Layer 5 of a small transformer language model trained on English Wikipedia (13 layers, counted from 0, width 128).
A neuron's activation on a vector x is SiLU(gate . x) times (in . x), where the dot is the dot product.
The model reads these tokens: " ro" "ad" "s" " con" "n" "ect" "ing" " to" " a" " be" "ach" " in" " G" "el" "a" "." " The" " n"

The vector x that enters this layer's MLP at each token. A number n stands for n times 0.022.
0 " ro": -8 4 28 -36 10 34 -12 7 6 46 -38 -25 22 -2 28 -6 29 -44 -3 23 -31 16 14 36 -7 3 30 0 -27 22 2 34 16 -31 8 -32 63 -18 -28 4 4 -5 -18 0 -31 -5 -32 -4 -9 -7 29 -20 -22 43 76 -5 21 12 -47 22 5 -18 -12 -19 -1 5 48 -30 -24 31 8 20 36 2 22 1 14 19 -37 7 -4 12 -7 -31 -11 -37 -19 0 5 52 -16 22 9 30 -25 11 29 -46 -31 9 -36 -12 2 4 16 13 -5 -13 25 -24 17 -19 -8 13 8 31 3 -7 7 -21 1 -11 18 21 -20 -15 -2 29
1 "ad": 58 -5 -28 -4 8 36 12 0 3 -18 -22 27 22 15 4 15 4 -36 -11 -8 1 16 9 -1 -14 -3 7 -21 -10 9 30 81 25 -17 -37 -29 54 -12 -21 22 -21 12 1 -4 -28 -19 -29 -15 18 12 7 1 -62 8 -43 15 -4 27 22 -36 -36 -20 -19 8 -41 24 15 -26 -55 -26 -2 46 27 -29 34 4 -4 11 -41 -4 -1 20 -7 -59 -30 -7 -17 -27 7 -6 4 18 17 0 -41 39 -24 -28 0 -53 -31 -32 28 27 19 -14 -10 -41 16 33 0 -19 -40 8 -3 36 5 -31 37 -4 6 -29 18 34 -32 25 11 -2
2 "s": 18 -13 1 18 0 23 12 58 -28 11 14 2 26 -15 12 -2 -18 3 -15 1 -4 27 21 -41 47 8 19 10 8 56 10 1 0 -40 -17 24 52 -4 -28 -7 -19 15 3 -65 5 -28 -20 23 6 -31 26 43 -19 35 -58 23 3 -42 -12 23 0 14 -9 -13 -50 10 26 -22 -17 -14 -22 -2 12 -22 36 14 3 -30 17 -65 10 5 -13 -18 3 -30 36 3 -1 -8 8 12 -18 -11 -34 -2 39 -62 5 21 -11 -43 14 35 43 33 -35 2 -16 -27 8 30 5 33 15 39 14 -39 -14 -26 15 -18 -7 -1 5 1 -12 -11
3 " con": 32 9 -27 -42 -32 10 -23 24 11 9 9 -16 49 28 64 -11 28 -24 28 -3 1 -8 4 -17 -2 26 29 -30 2 51 -70 -28 14 23 18 -13 16 -26 10 20 -22 -8 21 -1 -15 63 -11 10 -20 15 1 2 10 42 32 47 1 -3 -13 1 -22 10 -9 17 -15 8 27 -76 -16 -32 15 -10 -34 -26 40 -15 -4 67 -21 7 -10 14 -24 -8 -4 32 -20 -21 49 3 -19 19 -6 -35 -10 25 23 20 -33 -40 1 -19 18 10 57 -2 12 -20 8 26 4 -15 1 21 0 77 -6 -32 13 -5 -17 -17 31 3 20 22 23 9
4 "n": 24 20 -29 0 -19 28 -24 11 -26 -13 -52 11 2 14 54 -41 22 -12 -21 -38 -22 17 42 -18 -37 23 17 -33 22 20 -2 -41 29 -16 -34 -34 -9 -7 -26 7 5 12 -10 -26 21 19 -11 11 45 -9 20 15 16 1 -15 31 9 16 13 32 -24 -3 -28 -13 -26 16 39 -35 -8 -4 -51 27 36 1 42 -22 16 -22 28 -9 -13 -8 -38 -3 -28 -38 41 21 -16 -11 -19 5 19 44 -16 23 22 -33 -3 -18 30 -66 21 21 26 18 -63 -6 -10 13 -22 15 2 23 17 -5 7 -12 -28 -67 17 -18 6 32 -53 21 -3 11
5 "ect": 34 27 -30 33 47 -26 -54 6 0 0 -20 9 32 21 15 -3 22 19 -5 -31 -12 14 11 -41 -19 -30 14 47 19 -25 -35 -24 -6 -20 1 24 24 -1 26 -13 -44 -11 6 -46 -15 15 48 39 16 -19 22 4 -2 -7 -27 -3 5 17 -18 -45 -19 -24 -7 -1 -17 15 20 12 -19 18 -6 -17 41 -28 55 28 12 -20 6 -13 -26 -7 -5 -11 11 -49 27 31 6 20 -22 -38 24 -17 -10 -8 -27 -44 -2 -34 -17 -11 25 18 26 -10 1 -6 10 6 -51 -2 6 48 17 30 -42 -55 -10 6 57 -22 36 -51 -32 27 46 -18
6 "ing": 8 -5 -4 44 7 38 4 22 -22 -5 7 -10 4 25 29 -17 -11 2 -20 -21 12 -2 0 -46 14 -12 11 13 -4 -16 -35 -16 -6 -37 2 -1 77 -20 -27 20 -16 -13 -1 -53 34 -6 -9 34 44 -6 39 3 -37 23 -12 18 7 -45 23 -8 -15 -33 -31 -1 -33 9 2 2 -34 3 -37 22 -8 23 49 16 26 -10 17 -20 -45 -16 -2 -13 27 -22 5 13 7 -34 -28 -14 14 9 -9 -2 19 6 38 -30 -21 17 59 10 4 6 36 -5 -20 21 19 30 1 57 7 7 -49 -14 -15 10 19 -25 5 6 -24 1 -17 -3
7 " to": -11 6 8 -33 -34 -9 2 40 5 19 -6 -18 31 5 1 12 9 -15 0 -18 -22 14 11 -19 28 13 48 -18 -9 45 -3 49 18 -12 4 -22 92 -12 -30 -5 -1 -2 2 -20 13 13 -6 26 15 -40 54 -23 -51 -27 21 34 24 -21 -6 -13 -11 -8 -10 -5 3 15 24 33 20 22 14 12 4 4 28 14 5 -13 22 14 9 -28 -9 -33 2 2 3 -33 39 -2 -24 2 26 13 -4 -21 5 -40 16 -4 -31 -9 -10 30 -6 -2 10 4 1 -25 22 13 -21 27 16 7 -29 8 6 0 29 -13 10 31 -17 -24 -19 34
8 " a": 35 -6 -12 11 7 36 18 18 -29 -7 10 -14 62 -19 8 4 40 3 25 -29 -3 -24 -3 9 -40 11 4 -19 40 60 -21 -28 16 14 -15 6 60 13 -46 1 -3 3 1 25 8 47 4 5 1 33 33 12 -14 0 5 27 -14 -22 -2 -17 5 -30 0 -18 -18 17 26 12 30 -13 13 2 -2 14 -1 31 20 4 -12 18 8 -5 -22 -32 -35 -22 6 -22 32 17 26 -5 18 7 -31 -34 -5 -37 -23 4 -5 -23 61 42 24 22 34 -15 -46 -28 -2 -21 0 22 -30 57 5 -21 0 0 -1 -28 10 34 -52 -15 4 38
9 " be": -20 25 -13 -25 -19 3 22 44 -1 28 5 -15 26 6 10 0 27 -23 -6 -9 -53 -28 -10 31 -10 6 47 0 -3 -18 -59 16 28 11 5 4 25 -18 -9 6 -21 -35 -36 -87 24 9 -18 14 4 -1 29 5 -30 19 -43 14 19 -4 -32 -13 24 -24 -8 4 11 29 15 0 -14 -21 -30 5 -3 -12 -12 -29 -3 -34 -17 49 -19 -4 -7 -26 -8 35 -18 7 29 14 32 24 40 31 -7 -30 13 -41 -5 2 23 5 40 28 32 4 -9 -14 28 -64 -3 12 -52 -28 -32 18 14 44 -11 -6 -37 1 25 49 -23 -16 14 -12
10 "ach": 33 3 -5 43 11 26 25 -45 -2 -41 14 -3 62 -7 5 20 7 1 11 17 14 9 37 -25 -25 5 -14 8 9 -33 -5 62 20 -18 -53 2 20 0 8 9 -27 7 -12 -10 -24 29 -15 -30 -23 0 3 49 -31 -16 -8 -11 -26 4 18 -31 -15 48 -8 7 -30 3 -4 18 12 12 14 -54 33 15 -8 11 46 -20 -7 15 -24 -10 -22 -69 -15 -17 0 -36 22 -16 35 7 -6 -10 -56 -55 -20 -49 -25 6 7 -21 67 9 -12 -36 5 -1 -2 9 -1 -3 -8 30 -25 -37 -40 -19 -3 -31 16 -34 17 18 -44 -12 -6 -28
11 " in": 23 -3 12 -36 -57 10 -40 12 -41 -7 7 -14 27 12 25 1 2 -11 9 14 22 -12 7 2 -4 4 23 -14 4 51 -16 -27 5 3 -51 -11 66 -15 -3 9 4 15 -17 0 -15 16 -54 0 -6 -17 69 0 -25 16 8 27 -26 -42 20 -13 16 40 7 13 -1 28 16 -20 6 37 -13 -27 -32 11 36 7 -1 -13 8 15 3 -21 7 -12 -8 37 1 -34 69 17 5 1 25 -8 -7 -3 1 -12 -11 -7 -9 15 4 28 22 11 18 -1 15 11 -4 -6 -19 -2 -5 -3 -18 -7 10 -7 1 -11 52 43 18 -32 -13 -10
12 " G": 15 8 14 2 -29 -19 25 -9 -16 8 24 -24 17 -19 1 21 -1 21 -28 -16 22 -26 -44 -1 -25 8 -25 -20 -11 -6 -6 -26 -3 -20 5 -3 18 -3 2 13 -21 17 -35 -12 41 18 15 3 4 0 -9 -3 20 30 -16 1 14 14 6 4 -28 8 -15 -74 -13 21 -12 -55 6 20 7 38 -13 23 -1 -19 37 11 20 23 7 0 5 -17 23 -28 -6 -10 34 7 4 10 41 26 -26 -29 -14 -40 -32 -35 18 4 25 -43 29 8 25 -46 -1 10 12 75 5 2 13 22 24 7 -13 -22 -28 -2 18 -29 -25 4 30 6
13 "el": 2 24 -1 7 45 11 -7 13 -38 -21 11 -17 -7 1 -33 14 30 -13 -16 -33 -20 -9 -52 -46 20 -9 -8 -23 7 -10 -5 23 -4 -11 -57 -14 7 -12 0 10 -11 -40 7 2 -26 20 17 -3 5 -5 -11 76 -9 11 -6 -13 15 71 2 4 -17 13 -56 -10 -65 -14 1 -22 -21 -4 -1 -34 7 21 -7 19 -13 23 34 -4 -2 15 4 10 -59 -37 6 11 12 1 -1 1 -17 1 -12 -75 27 -12 -49 -23 4 -58 35 21 -24 -43 47 -6 1 17 -37 -2 40 13 -1 0 4 -36 42 26 -30 -17 8 -3 9 -14 2 20
14 "a": 24 8 -35 0 -20 -13 4 19 -67 -30 -15 12 -10 18 17 6 2 25 -12 -5 -2 13 -1 -38 -2 8 -13 6 16 6 -5 -29 -1 -19 -50 28 45 16 -32 39 -19 -8 -7 -16 -29 15 35 28 25 -23 1 22 9 19 1 -44 14 20 -25 7 -29 -21 -49 -5 -26 6 -20 -13 -31 -48 -14 -5 38 -4 4 -19 -15 -33 4 11 -42 -43 -16 -12 -36 -31 10 2 -5 -8 -25 3 3 15 -16 5 1 -14 -31 21 10 -49 41 -8 3 -29 37 15 25 24 -53 -9 60 -42 8 8 15 -39 -8 3 -13 -8 -15 -35 26 -48 6 58
15 ".": 24 0 -29 -28 -23 10 15 -8 -10 18 -4 -21 56 -7 1 -22 34 3 3 -18 -32 23 -44 -9 -6 26 -35 -25 10 -7 -41 31 3 -1 -24 4 44 12 1 -36 20 15 -18 -18 -27 -15 31 15 -3 -25 61 26 -29 0 15 -3 -35 10 5 15 -43 2 -7 -11 23 -6 45 6 -13 -12 -8 38 22 20 -13 -8 23 13 6 -31 -14 -18 -4 -22 -31 47 12 -2 23 -9 1 -34 11 -30 0 13 3 -6 -1 -33 -40 -25 42 33 11 5 -9 1 -5 32 29 36 -48 -7 -18 -13 7 -1 -5 -9 -20 -29 9 52 -49 -26 -18 -33
16 " The": 1 24 -13 8 -5 16 29 10 -10 -12 10 -4 32 -16 15 26 29 29 5 8 4 -42 -19 2 -6 29 -20 -11 11 28 -8 2 11 -31 -6 -4 96 -3 -11 -32 -22 24 -14 10 0 48 15 -48 -34 9 38 -6 13 17 60 10 0 16 9 -9 -20 -55 6 -30 19 -8 7 -14 8 -14 -23 -25 -8 -19 1 19 -7 -4 25 3 -6 -15 -4 13 -25 -12 1 -6 -15 -16 10 -20 12 28 3 10 -5 -40 -5 -13 -4 7 9 28 35 20 -12 -5 4 -7 32 -35 -1 -14 -14 -9 5 -11 13 5 -18 -22 -1 30 -10 -19 1 -30
17 " n": 17 27 -9 -38 -13 -8 -32 30 -36 20 -24 -42 49 24 14 -33 -1 23 27 -15 9 -21 -23 6 3 20 -30 -9 38 19 -33 34 22 -6 -10 -15 6 3 -28 -16 -7 -14 -1 -35 85 19 3 -15 -27 -1 -3 30 -30 27 -12 45 -27 -4 0 -5 25 -7 7 -19 -1 11 3 19 -4 9 -15 -17 40 -13 -10 -54 -19 -14 14 40 -6 -1 -14 -31 0 7 1 13 41 50 2 10 23 33 -43 4 9 -3 -11 -1 -28 -27 -7 9 83 29 -35 -3 3 6 5 -18 8 -8 3 9 49 -50 -32 -47 -44 -15 -14 9 -3 -3 -18 51

Each question shows the input weights of one neuron of the MLP. A number n stands for n times 0.0082.

n314 gate: -20 7 -10 41 -29 9 -7 1 5 -48 -1 17 10 -19 19 35 -12 6 24 32 -45 -66 30 -14 -9 9 -9 14 4 1 13 9 11 14 36 15 -31 35 10 -9 27 0 -5 13 6 23 16 12 3 11 -24 21 12 -21 8 -11 -29 -62 -5 1 8 6 -5 13 14 -21 23 21 4 41 48 -4 48 -32 -3 -15 0 -16 30 4 -8 15 -34 14 23 -11 24 -28 12 9 -3 1 34 -61 10 -32 47 -14 -6 16 -16 34 18 15 -22 -39 -10 -31 8 18 39 -12 11 42 -25 19 -27 13 -25 20 -2 -18 11 67 8 30 5 17
n314 in: 17 -10 -23 36 -40 33 21 -28 11 9 17 12 9 21 -27 13 3 22 -22 -32 3 -6 10 10 38 5 12 8 -19 -11 28 -3 -10 14 10 29 -3 -10 -6 5 17 16 -6 1 -3 -5 -13 -24 -34 5 -42 26 17 -21 -11 9 29 14 -19 -9 -7 22 30 31 -45 19 -8 -15 -28 -2 38 5 22 10 7 37 53 -3 -10 25 -48 -43 20 17 -41 -4 -3 -28 -10 0 -14 12 18 1 -1 16 -19 34 -21 3 -6 1 25 3 27 -12 47 -13 -46 4 -28 -3 10 -16 -20 15 43 -13 -3 -18 -5 -32 38 -47 14 -15 -1 56
On which token does it fire most? 10 "ach"

n247 gate: 24 -24 -45 1 16 43 9 -1 12 -23 -14 6 8 -43 -8 23 16 -30 11 -5 1 9 30 22 1 -6 -32 31 15 5 9 41 34 15 8 1 -11 -25 22 25 32 16 -5 14 -23 -5 -16 -3 33 30 -7 29 5 -15 -24 20 25 -9 8 1 2 27 18 1 37 -16 1 -81 11 29 10 -9 -19 -8 -6 49 3 -20 -19 12 -33 0 -12 -24 -28 -62 1 -8 -11 8 -43 -6 -23 -9 -3 -10 34 37 -4 -20 -1 38 30 -1 13 49 -48 32 2 11 -38 -32 2 -5 -39 -11 -25 6 13 -16 40 6 1 -18 1 -5 -23 8
n247 in: 8 -9 -79 15 36 25 23 10 2 -3 -7 -18 13 -26 14 26 5 42 36 33 -3 6 -28 3 19 -10 4 1 19 -4 28 7 26 -24 18 4 -14 -21 -19 6 10 18 40 -3 2 1 -8 10 41 15 23 -1 5 4 7 10 -9 16 -7 -20 -24 -6 44 14 4 -6 -46 36 -11 13 -5 13 -13 2 -12 37 -1 -2 10 6 -28 -20 -14 -9 15 -25 -10 5 22 28 4 42 -20 1 -3 -2 -3 14 -12 -37 3 -21 -22 -17 30 3 -19 41 -1 -20 -55 16 4 -23 9 -22 -5 -17 -45 4 -4 26 -45 24 7 -6 -4 2
On which two tokens does it fire most, strongest first? 10 "ach", 12 " G"

n251 gate: 42 14 3 -27 34 -39 24 4 -19 16 -14 6 36 2 -31 17 27 25 -4 6 34 -24 23 63 -7 -5 25 53 16 -22 -7 -21 1 40 -3 11 -42 -5 24 45 30 -4 20 -8 -16 -20 -12 26 -10 -3 -32 17 -27 17 31 -11 -9 -12 -21 -12 -21 11 32 -8 11 -28 -37 20 23 -18 -11 -21 -7 -5 -22 17 -12 -3 23 -5 -2 56 1 17 -11 -19 24 6 25 -46 24 -18 1 -10 -13 26 -2 24 -11 -15 10 16 27 -12 3 -15 0 14 3 -45 20 -4 -17 -29 -59 10 28 -22 37 15 15 -19 -19 23 2 -45 1 42
n251 in: -16 -17 -47 -1 -5 -16 -24 -1 29 36 -6 10 -17 -29 21 -26 20 -10 2 -27 -38 -3 18 17 5 3 28 -13 22 11 -36 13 -1 3 -19 0 -24 25 -38 34 26 49 4 24 33 -2 -41 -3 38 20 -43 23 39 -7 -11 -17 -29 -31 -24 -31 -47 -1 37 28 1 1 -8 -12 -2 -21 -44 -20 -17 -30 12 7 16 -33 -6 -5 8 -16 -26 -5 3 17 34 -6 11 -32 42 -16 -7 17 -1 6 -17 -6 -8 -27 -1 -3 -1 -5 -29 9 30 -6 -15 18 8 -3 32 47 -4 -13 -10 33 17 -60 -9 -37 6 15 -5 33 3 3
On which token does it fire most? 8 " a"

n178 gate: 14 20 -24 -2 -41 -35 -17 16 20 5 44 -2 -29 -30 -5 5 6 -23 1 22 16 10 8 37 12 -11 18 30 -61 34 -4 -14 -11 -7 -5 32 2 17 -17 -18 -13 9 5 -2 -11 13 15 -7 -29 3 -50 -23 9 -11 31 25 -17 -16 25 20 -34 17 -3 23 29 33 -21 -1 11 56 13 -2 30 -17 -9 41 15 -36 -29 5 -18 13 -18 -14 -4 -26 -20 18 4 16 38 4 10 41 -5 -13 25 51 -16 13 40 -21 7 28 1 25 -16 13 -6 5 -14 1 2 12 4 -12 -30 -1 28 -7 26 10 5 -19 -26 23 25 -36
n178 in: -26 -30 -25 35 9 -30 37 28 -1 18 3 -8 -8 -29 29 0 22 -40 4 -12 4 -1 12 -7 22 -25 -6 -33 21 13 -42 -25 30 -12 -3 1 -1 -42 -23 -48 6 4 -31 -14 31 18 -25 -50 -6 -1 21 3 -21 1 1 3 50 10 -8 55 2 15 -19 56 17 18 -18 7 16 -12 1 -30 -1 8 -8 5 10 -13 -35 -8 -40 -16 -46 -10 -28 25 -12 -40 15 28 -32 -13 -2 15 -23 28 -20 61 -40 18 -12 -20 -5 -14 13 23 3 25 -9 -6 33 3 -3 -4 23 37 -27 -8 -20 -24 23 20 1 3 -8 -24 -25 -9
On which token does it fire most, and how strongly? 13 "el", at about 0.27

n317 gate: -5 5 -7 -19 3 44 15 11 2 -23 -9 22 -16 -21 -29 -27 -42 -30 -28 14 3 37 3 -1 -28 -32 29 -46 -32 -1 -1 5 8 30 -5 -6 15 28 12 3 -19 25 7 22 -4 18 44 -26 35 3 -41 -10 9 29 -1 -20 -27 33 41 12 -31 -23 25 25 -21 31 -7 34 1 -9 -19 20 40 -14 -12 40 -6 -1 28 -40 -6 21 6 13 7 8 10 -25 -45 29 4 11 41 -12 -6 -12 -3 15 -42 -3 32 1 -6 7 3 -3 -19 35 -16 23 -16 -36 -14 36 -3 23 -44 12 -23 1 -11 28 31 42 -20 -15 0 -16
n317 in: 26 -1 15 26 19 -13 -3 -32 -17 33 0 -1 6 5 -3 4 -1 38 14 -1 -46 -28 9 -40 -3 -24 -16 -4 -27 -3 46 -4 63 -19 5 -29 -19 -3 -1 11 33 -18 30 -12 -5 13 -3 23 2 5 5 29 -37 23 30 -8 -8 -29 -23 31 -13 -22 29 -10 -8 26 -4 28 -44 8 -55 -3 30 -1 7 -15 -7 -38 -62 35 -12 17 -4 -26 -28 -26 -33 7 13 11 -7 -9 -7 -10 23 -26 -16 6 27 -39 7 16 9 13 38 -7 -45 2 3 9 -7 10 -18 10 29 -3 14 41 -1 5 -5 -33 -36 17 4 8 12 -8
On which token does it fire most? 1 "ad"

n187 gate: 7 -25 4 2 9 2 27 -9 9 27 -3 -21 -6 -33 26 -3 -10 -9 60 1 -4 -24 -1 14 0 7 -30 7 -7 -23 20 41 -21 -13 -18 5 -2 -30 27 30 -1 -11 9 16 -21 25 -1 7 -26 31 25 -5 -7 -36 26 13 4 -24 24 -29 16 68 29 9 -25 -9 -42 -9 -2 -27 1 -58 0 20 20 0 -39 29 21 -49 -1 -7 0 44 22 -20 -4 -17 -45 -9 20 -8 41 9 13 2 31 81 -11 -11 -7 7 -11 11 27 -42 -12 8 4 -4 -49 -30 3 -23 4 -1 -19 22 24 -11 -67 -24 -11 26 25 9 -12 30
n187 in: -4 38 -12 -21 -1 1 12 3 35 -19 -1 12 1 52 0 -6 7 6 -30 37 -32 35 17 12 -45 -25 -17 2 -28 0 -1 -36 64 19 56 21 1 -1 10 -12 21 37 49 -21 -5 -40 -1 39 -21 11 -31 -19 1 -40 18 -13 -20 8 2 -3 28 40 10 -1 -52 6 -30 19 -12 -22 -8 -18 0 -12 57 12 4 58 -10 -19 13 -26 6 1 3 -41 -38 -15 16 9 53 -12 5 12 -11 -3 22 -13 29 -13 -42 -23 21 -7 -25 -34 -4 23 1 -28 -23 -17 -12 -4 10 29 -10 -5 -18 -7 -25 2 -48 9 41 -31 14 -2
On which token does it fire most? 3 " con"

n99 gate: 37 17 35 36 -6 -9 -50 -21 -1 -13 9 0 -13 15 -1 -43 5 1 11 -20 35 2 8 -10 -19 13 -22 -9 2 -28 -19 19 14 13 -6 32 10 -21 -10 51 18 12 58 9 -30 -13 55 -12 -6 1 0 -11 5 -13 -16 19 -2 -6 -6 23 -19 1 -11 43 -1 40 -17 -16 -11 -21 -11 6 -6 35 -14 46 -55 6 18 30 44 -9 -51 -32 5 -8 4 -6 44 41 14 6 0 10 -1 7 25 29 10 -8 -3 18 8 -29 -5 17 -37 -33 6 -15 14 9 -75 -6 21 21 -15 -12 28 -11 -32 30 0 -1 -1 34 11 3
n99 in: -27 54 14 -13 -9 -5 28 -3 -3 -22 -4 22 -80 -13 -32 -60 -4 -17 -12 25 32 -18 22 -25 -29 5 -20 -22 11 -23 45 3 -26 -11 -16 4 -6 21 13 26 9 -6 8 19 1 -9 19 23 7 -9 3 -18 -18 11 16 -1 -18 45 -19 -18 4 4 10 -21 -18 2 1 1 28 34 -21 5 8 35 -3 -1 16 29 10 17 19 -22 -19 -12 2 5 26 6 -15 20 -17 14 51 -15 -37 -14 3 3 2 -15 29 -14 20 23 15 17 17 -10 12 39 -13 -47 -30 38 44 21 -16 23 25 -23 -5 -59 -5 -2 30 5 -20 -18
On which token does it fire most? 1 "ad"

n82 gate: 19 -13 6 -39 15 -7 -3 -24 -35 60 14 -2 8 -1 -21 20 -37 -22 -44 -10 -28 -24 1 24 3 21 -41 21 -29 35 -26 3 22 8 19 -7 -26 9 -7 43 15 1 -7 -5 -21 33 -30 -9 12 30 -5 -10 -10 -19 7 -26 -8 9 18 -13 -22 -19 2 -28 8 -18 -29 53 -3 12 0 -19 -27 7 -17 27 -17 -15 21 42 -20 -1 49 17 -15 41 9 -17 -33 -21 23 29 -15 -25 -19 -13 -9 10 -19 23 -15 -9 7 -20 5 -3 -33 -32 19 33 18 17 -16 17 -14 48 39 -17 -22 -3 7 -4 5 -20 -21 7 22 -14
n82 in: -5 -40 -19 -18 -3 -11 16 -18 -32 6 -10 10 12 6 15 32 2 21 20 -11 -11 -12 -9 -13 -18 -32 -16 8 34 12 -2 1 -9 -5 27 -37 -46 -45 -5 10 10 5 -10 36 33 21 -11 19 6 17 -2 -30 -1 17 11 -8 16 -13 34 -26 -1 -32 -22 -19 -18 -15 21 74 -21 -1 6 4 -4 2 -30 22 0 -5 22 13 20 -25 10 19 -5 -1 -17 18 6 27 15 -10 -20 -30 7 28 23 25 12 -5 -28 6 -1 -17 14 21 -6 -21 -2 -14 -18 -9 1 24 -15 0 -23 7 2 12 -24 -32 5 -57 22 -14 6 -14
On which token does it fire most, and how strongly? 2 "s", at about 0.51

n266 gate: 39 37 3 -4 15 2 -45 15 21 -34 -2 7 1 11 -36 -20 20 40 -33 -18 18 -31 -21 15 17 8 -27 -23 -44 24 1 -14 11 12 -8 20 19 -2 -23 32 -22 -3 7 -9 53 -41 24 62 18 -20 -24 11 10 0 -32 -36 1 -8 -11 -18 -22 -1 25 42 18 -26 51 15 7 17 8 11 24 32 0 14 16 -10 5 9 -2 49 8 17 31 16 -13 -32 -1 -2 22 24 41 24 -36 6 -15 -3 5 31 23 11 -17 -5 -30 -20 34 0 -6 5 -26 -20 18 24 27 7 -11 18 -45 52 10 41 -3 19 5 4 -27 13
n266 in: -11 3 19 63 40 15 25 45 18 29 -14 -32 22 17 -14 -11 -16 -28 -75 -5 -50 6 -1 -3 -14 9 13 -40 4 20 0 -15 23 -12 -34 2 -20 18 -11 -28 -42 -43 -6 15 -13 3 -17 -8 1 -46 0 -33 4 1 8 44 13 19 18 -9 -12 0 -22 -28 17 18 -49 -4 3 1 10 -9 45 -19 -14 8 -16 -15 46 3 -11 16 -19 20 0 28 -4 -10 0 4 -24 8 7 -1 48 1 22 -6 14 1 19 -1 42 -1 20 16 32 6 10 16 5 -20 -10 9 -18 -2 8 43 21 -29 26 -13 3 -9 6 3 7 17
On which token does it fire most? 6 "ing"

n259 gate: -14 -22 -5 0 58 -1 4 22 18 3 23 9 1 15 -18 -4 25 -22 27 28 8 9 37 19 10 8 -9 -3 -18 16 7 40 -23 5 25 21 18 -5 -19 -13 -43 -1 25 3 -14 -44 9 -39 13 -22 -11 -9 10 31 15 -24 20 20 -15 18 -34 3 17 -1 1 36 -3 20 -1 22 -15 -16 -30 -20 13 -10 -3 56 -18 34 23 3 1 -7 -14 29 -16 9 -8 8 21 34 46 13 -34 15 5 8 14 35 -36 34 20 -17 -3 -34 21 3 -16 -20 -25 13 0 -19 -20 5 20 35 -29 33 32 21 12 -54 27 -20 15 -9
n259 in: -17 -15 -8 -22 1 1 12 46 33 20 -18 15 -10 -29 -25 -4 -5 39 -19 9 11 -2 -7 24 -49 -3 -49 18 45 24 -25 -10 18 26 -1 7 -33 -49 7 -12 -6 -13 -9 -17 19 -43 -24 -11 3 13 6 32 9 -3 -2 36 25 -9 2 16 5 46 -12 52 5 -13 -30 -47 -49 25 2 5 32 17 -7 28 37 3 -13 -26 -1 38 -8 -20 -1 5 17 30 -5 -21 27 -28 -9 3 5 -14 3 -6 -47 28 27 2 -1 -19 -18 -26 16 -23 -16 -14 -19 -18 28 -13 14 -31 -8 18 -3 -16 16 -19 32 -25 -3 -16 -27 -1
On which token does it fire most? 16 " The"

n210 gate: -15 -3 0 23 25 42 9 -19 23 -1 34 47 -2 -51 30 -13 33 -21 -36 8 27 -1 -1 20 29 31 -10 10 -2 14 33 6 -33 -10 24 38 -25 1 16 -29 9 -10 1 -38 4 21 -52 -24 -19 -36 -1 16 30 2 26 -14 32 38 -20 8 -11 4 -5 -6 -16 19 -8 18 -17 -39 -4 29 -46 4 21 33 -45 7 11 25 -4 -11 -2 -3 29 28 -15 33 17 13 21 6 5 9 6 13 24 6 5 -61 -14 -29 6 -23 -11 -6 6 27 -24 5 -42 15 51 16 3 19 1 8 -29 -12 -8 2 26 -45 53 -14 -7 9
n210 in: 30 14 -3 -1 4 -10 9 -59 27 -1 -12 43 -7 -14 5 -22 -30 32 -15 -3 35 -15 -22 4 -35 12 34 -5 -3 13 9 8 3 24 8 -1 -56 25 -14 -12 23 33 -34 -37 2 12 -20 0 -7 -20 2 -11 16 -12 20 -2 26 -21 -37 -14 -14 14 -61 -11 13 49 -1 9 -33 -21 -49 16 14 -5 35 -7 -7 -1 -42 11 64 -40 2 3 6 32 33 0 24 -30 29 7 19 40 -16 -27 4 37 0 -8 -5 -27 -17 11 -22 4 14 -18 25 27 -8 -6 8 -14 -22 -9 38 -6 15 21 12 -15 -22 15 13 -23 3 -1
On which token does it fire most? 14 "a"

n222 gate: -4 22 -18 40 1 -17 17 -6 -18 -21 11 12 -13 1 13 14 -31 -14 -9 1 -3 -32 23 3 2 -46 31 -42 8 5 -30 27 25 -41 31 1 -11 55 -12 -5 30 32 3 -31 0 28 -21 7 20 22 -25 -17 20 33 -13 37 -35 -32 -11 26 1 15 -11 59 22 15 3 -4 16 -6 -1 9 30 -10 25 51 -52 -1 1 13 -38 -35 0 -21 -3 -31 -11 46 4 -8 37 -1 -1 -14 18 3 -23 59 10 -2 1 52 32 -26 -48 11 23 3 -19 -15 -9 30 -9 -20 -30 -23 -41 -11 14 -7 3 19 -12 13 -41 6 -1 -37
n222 in: -1 -3 12 -11 15 17 -7 9 -7 11 23 14 -22 15 -9 3 -4 -6 -1 -30 -4 5 -20 -18 -19 -30 -11 10 -9 -4 -10 -18 -24 -28 19 -15 -4 -15 28 -34 -44 5 14 3 0 -3 -4 12 -62 1 17 27 49 -23 23 -3 27 -20 -6 -54 -24 20 4 35 1 -4 1 -22 57 -52 44 19 -57 39 -16 3 1 1 22 48 -13 -84 -14 14 -6 0 21 2 -31 13 -38 -44 -31 12 -6 -16 18 13 20 -50 3 -7 13 25 21 -17 -1 1 17 15 36 -5 9 14 -33 -26 -27 13 -8 -10 -29 22 9 -23 -30 42 -43 -11
On which token does it fire most? 6 "ing"

n87 gate: 28 -20 -6 -15 -12 -12 2 -6 7 22 -26 -26 -25 -2 14 -30 -16 5 -10 -4 -44 -12 19 3 -32 8 13 24 -19 11 2 12 -1 27 31 -30 10 52 -15 -75 24 2 -11 47 1 38 -12 -60 -54 16 -75 22 11 -13 -6 6 -6 -53 37 -8 -51 7 -45 4 17 -16 1 6 16 3 2 -29 15 45 -32 24 18 -1 -3 -12 50 -7 5 -1 7 -11 10 -44 -26 6 -14 -30 -20 2 -28 -45 19 44 -4 7 10 47 18 19 19 32 20 12 -40 8 -12 -7 -8 -25 8 -1 18 -3 -5 6 -1 24 2 21 -11 5 17 -14
n87 in: -47 10 -9 -2 -47 -18 22 1 -66 -18 -5 -18 -14 -17 -26 -50 11 6 38 13 -15 -22 9 -8 4 -13 -5 -14 14 -31 -36 6 -36 -39 -4 -22 11 1 -3 22 -40 56 -16 -29 -12 -35 15 -2 13 7 -2 59 -22 -23 31 -21 -10 -1 -22 -6 19 -7 24 -19 22 -36 33 8 -7 15 -2 10 8 -57 13 -27 35 40 -12 -1 37 23 7 -25 28 -19 -13 -5 42 -8 1 19 11 63 4 3 -22 32 35 -38 -3 10 4 -2 49 -5 32 2 -11 -12 -14 -57 22 27 -19 20 -1 -24 10 -23 2 37 0 35 -34 24 27 13
On which token does it fire most, and how strongly? 8 " a", at about 1.4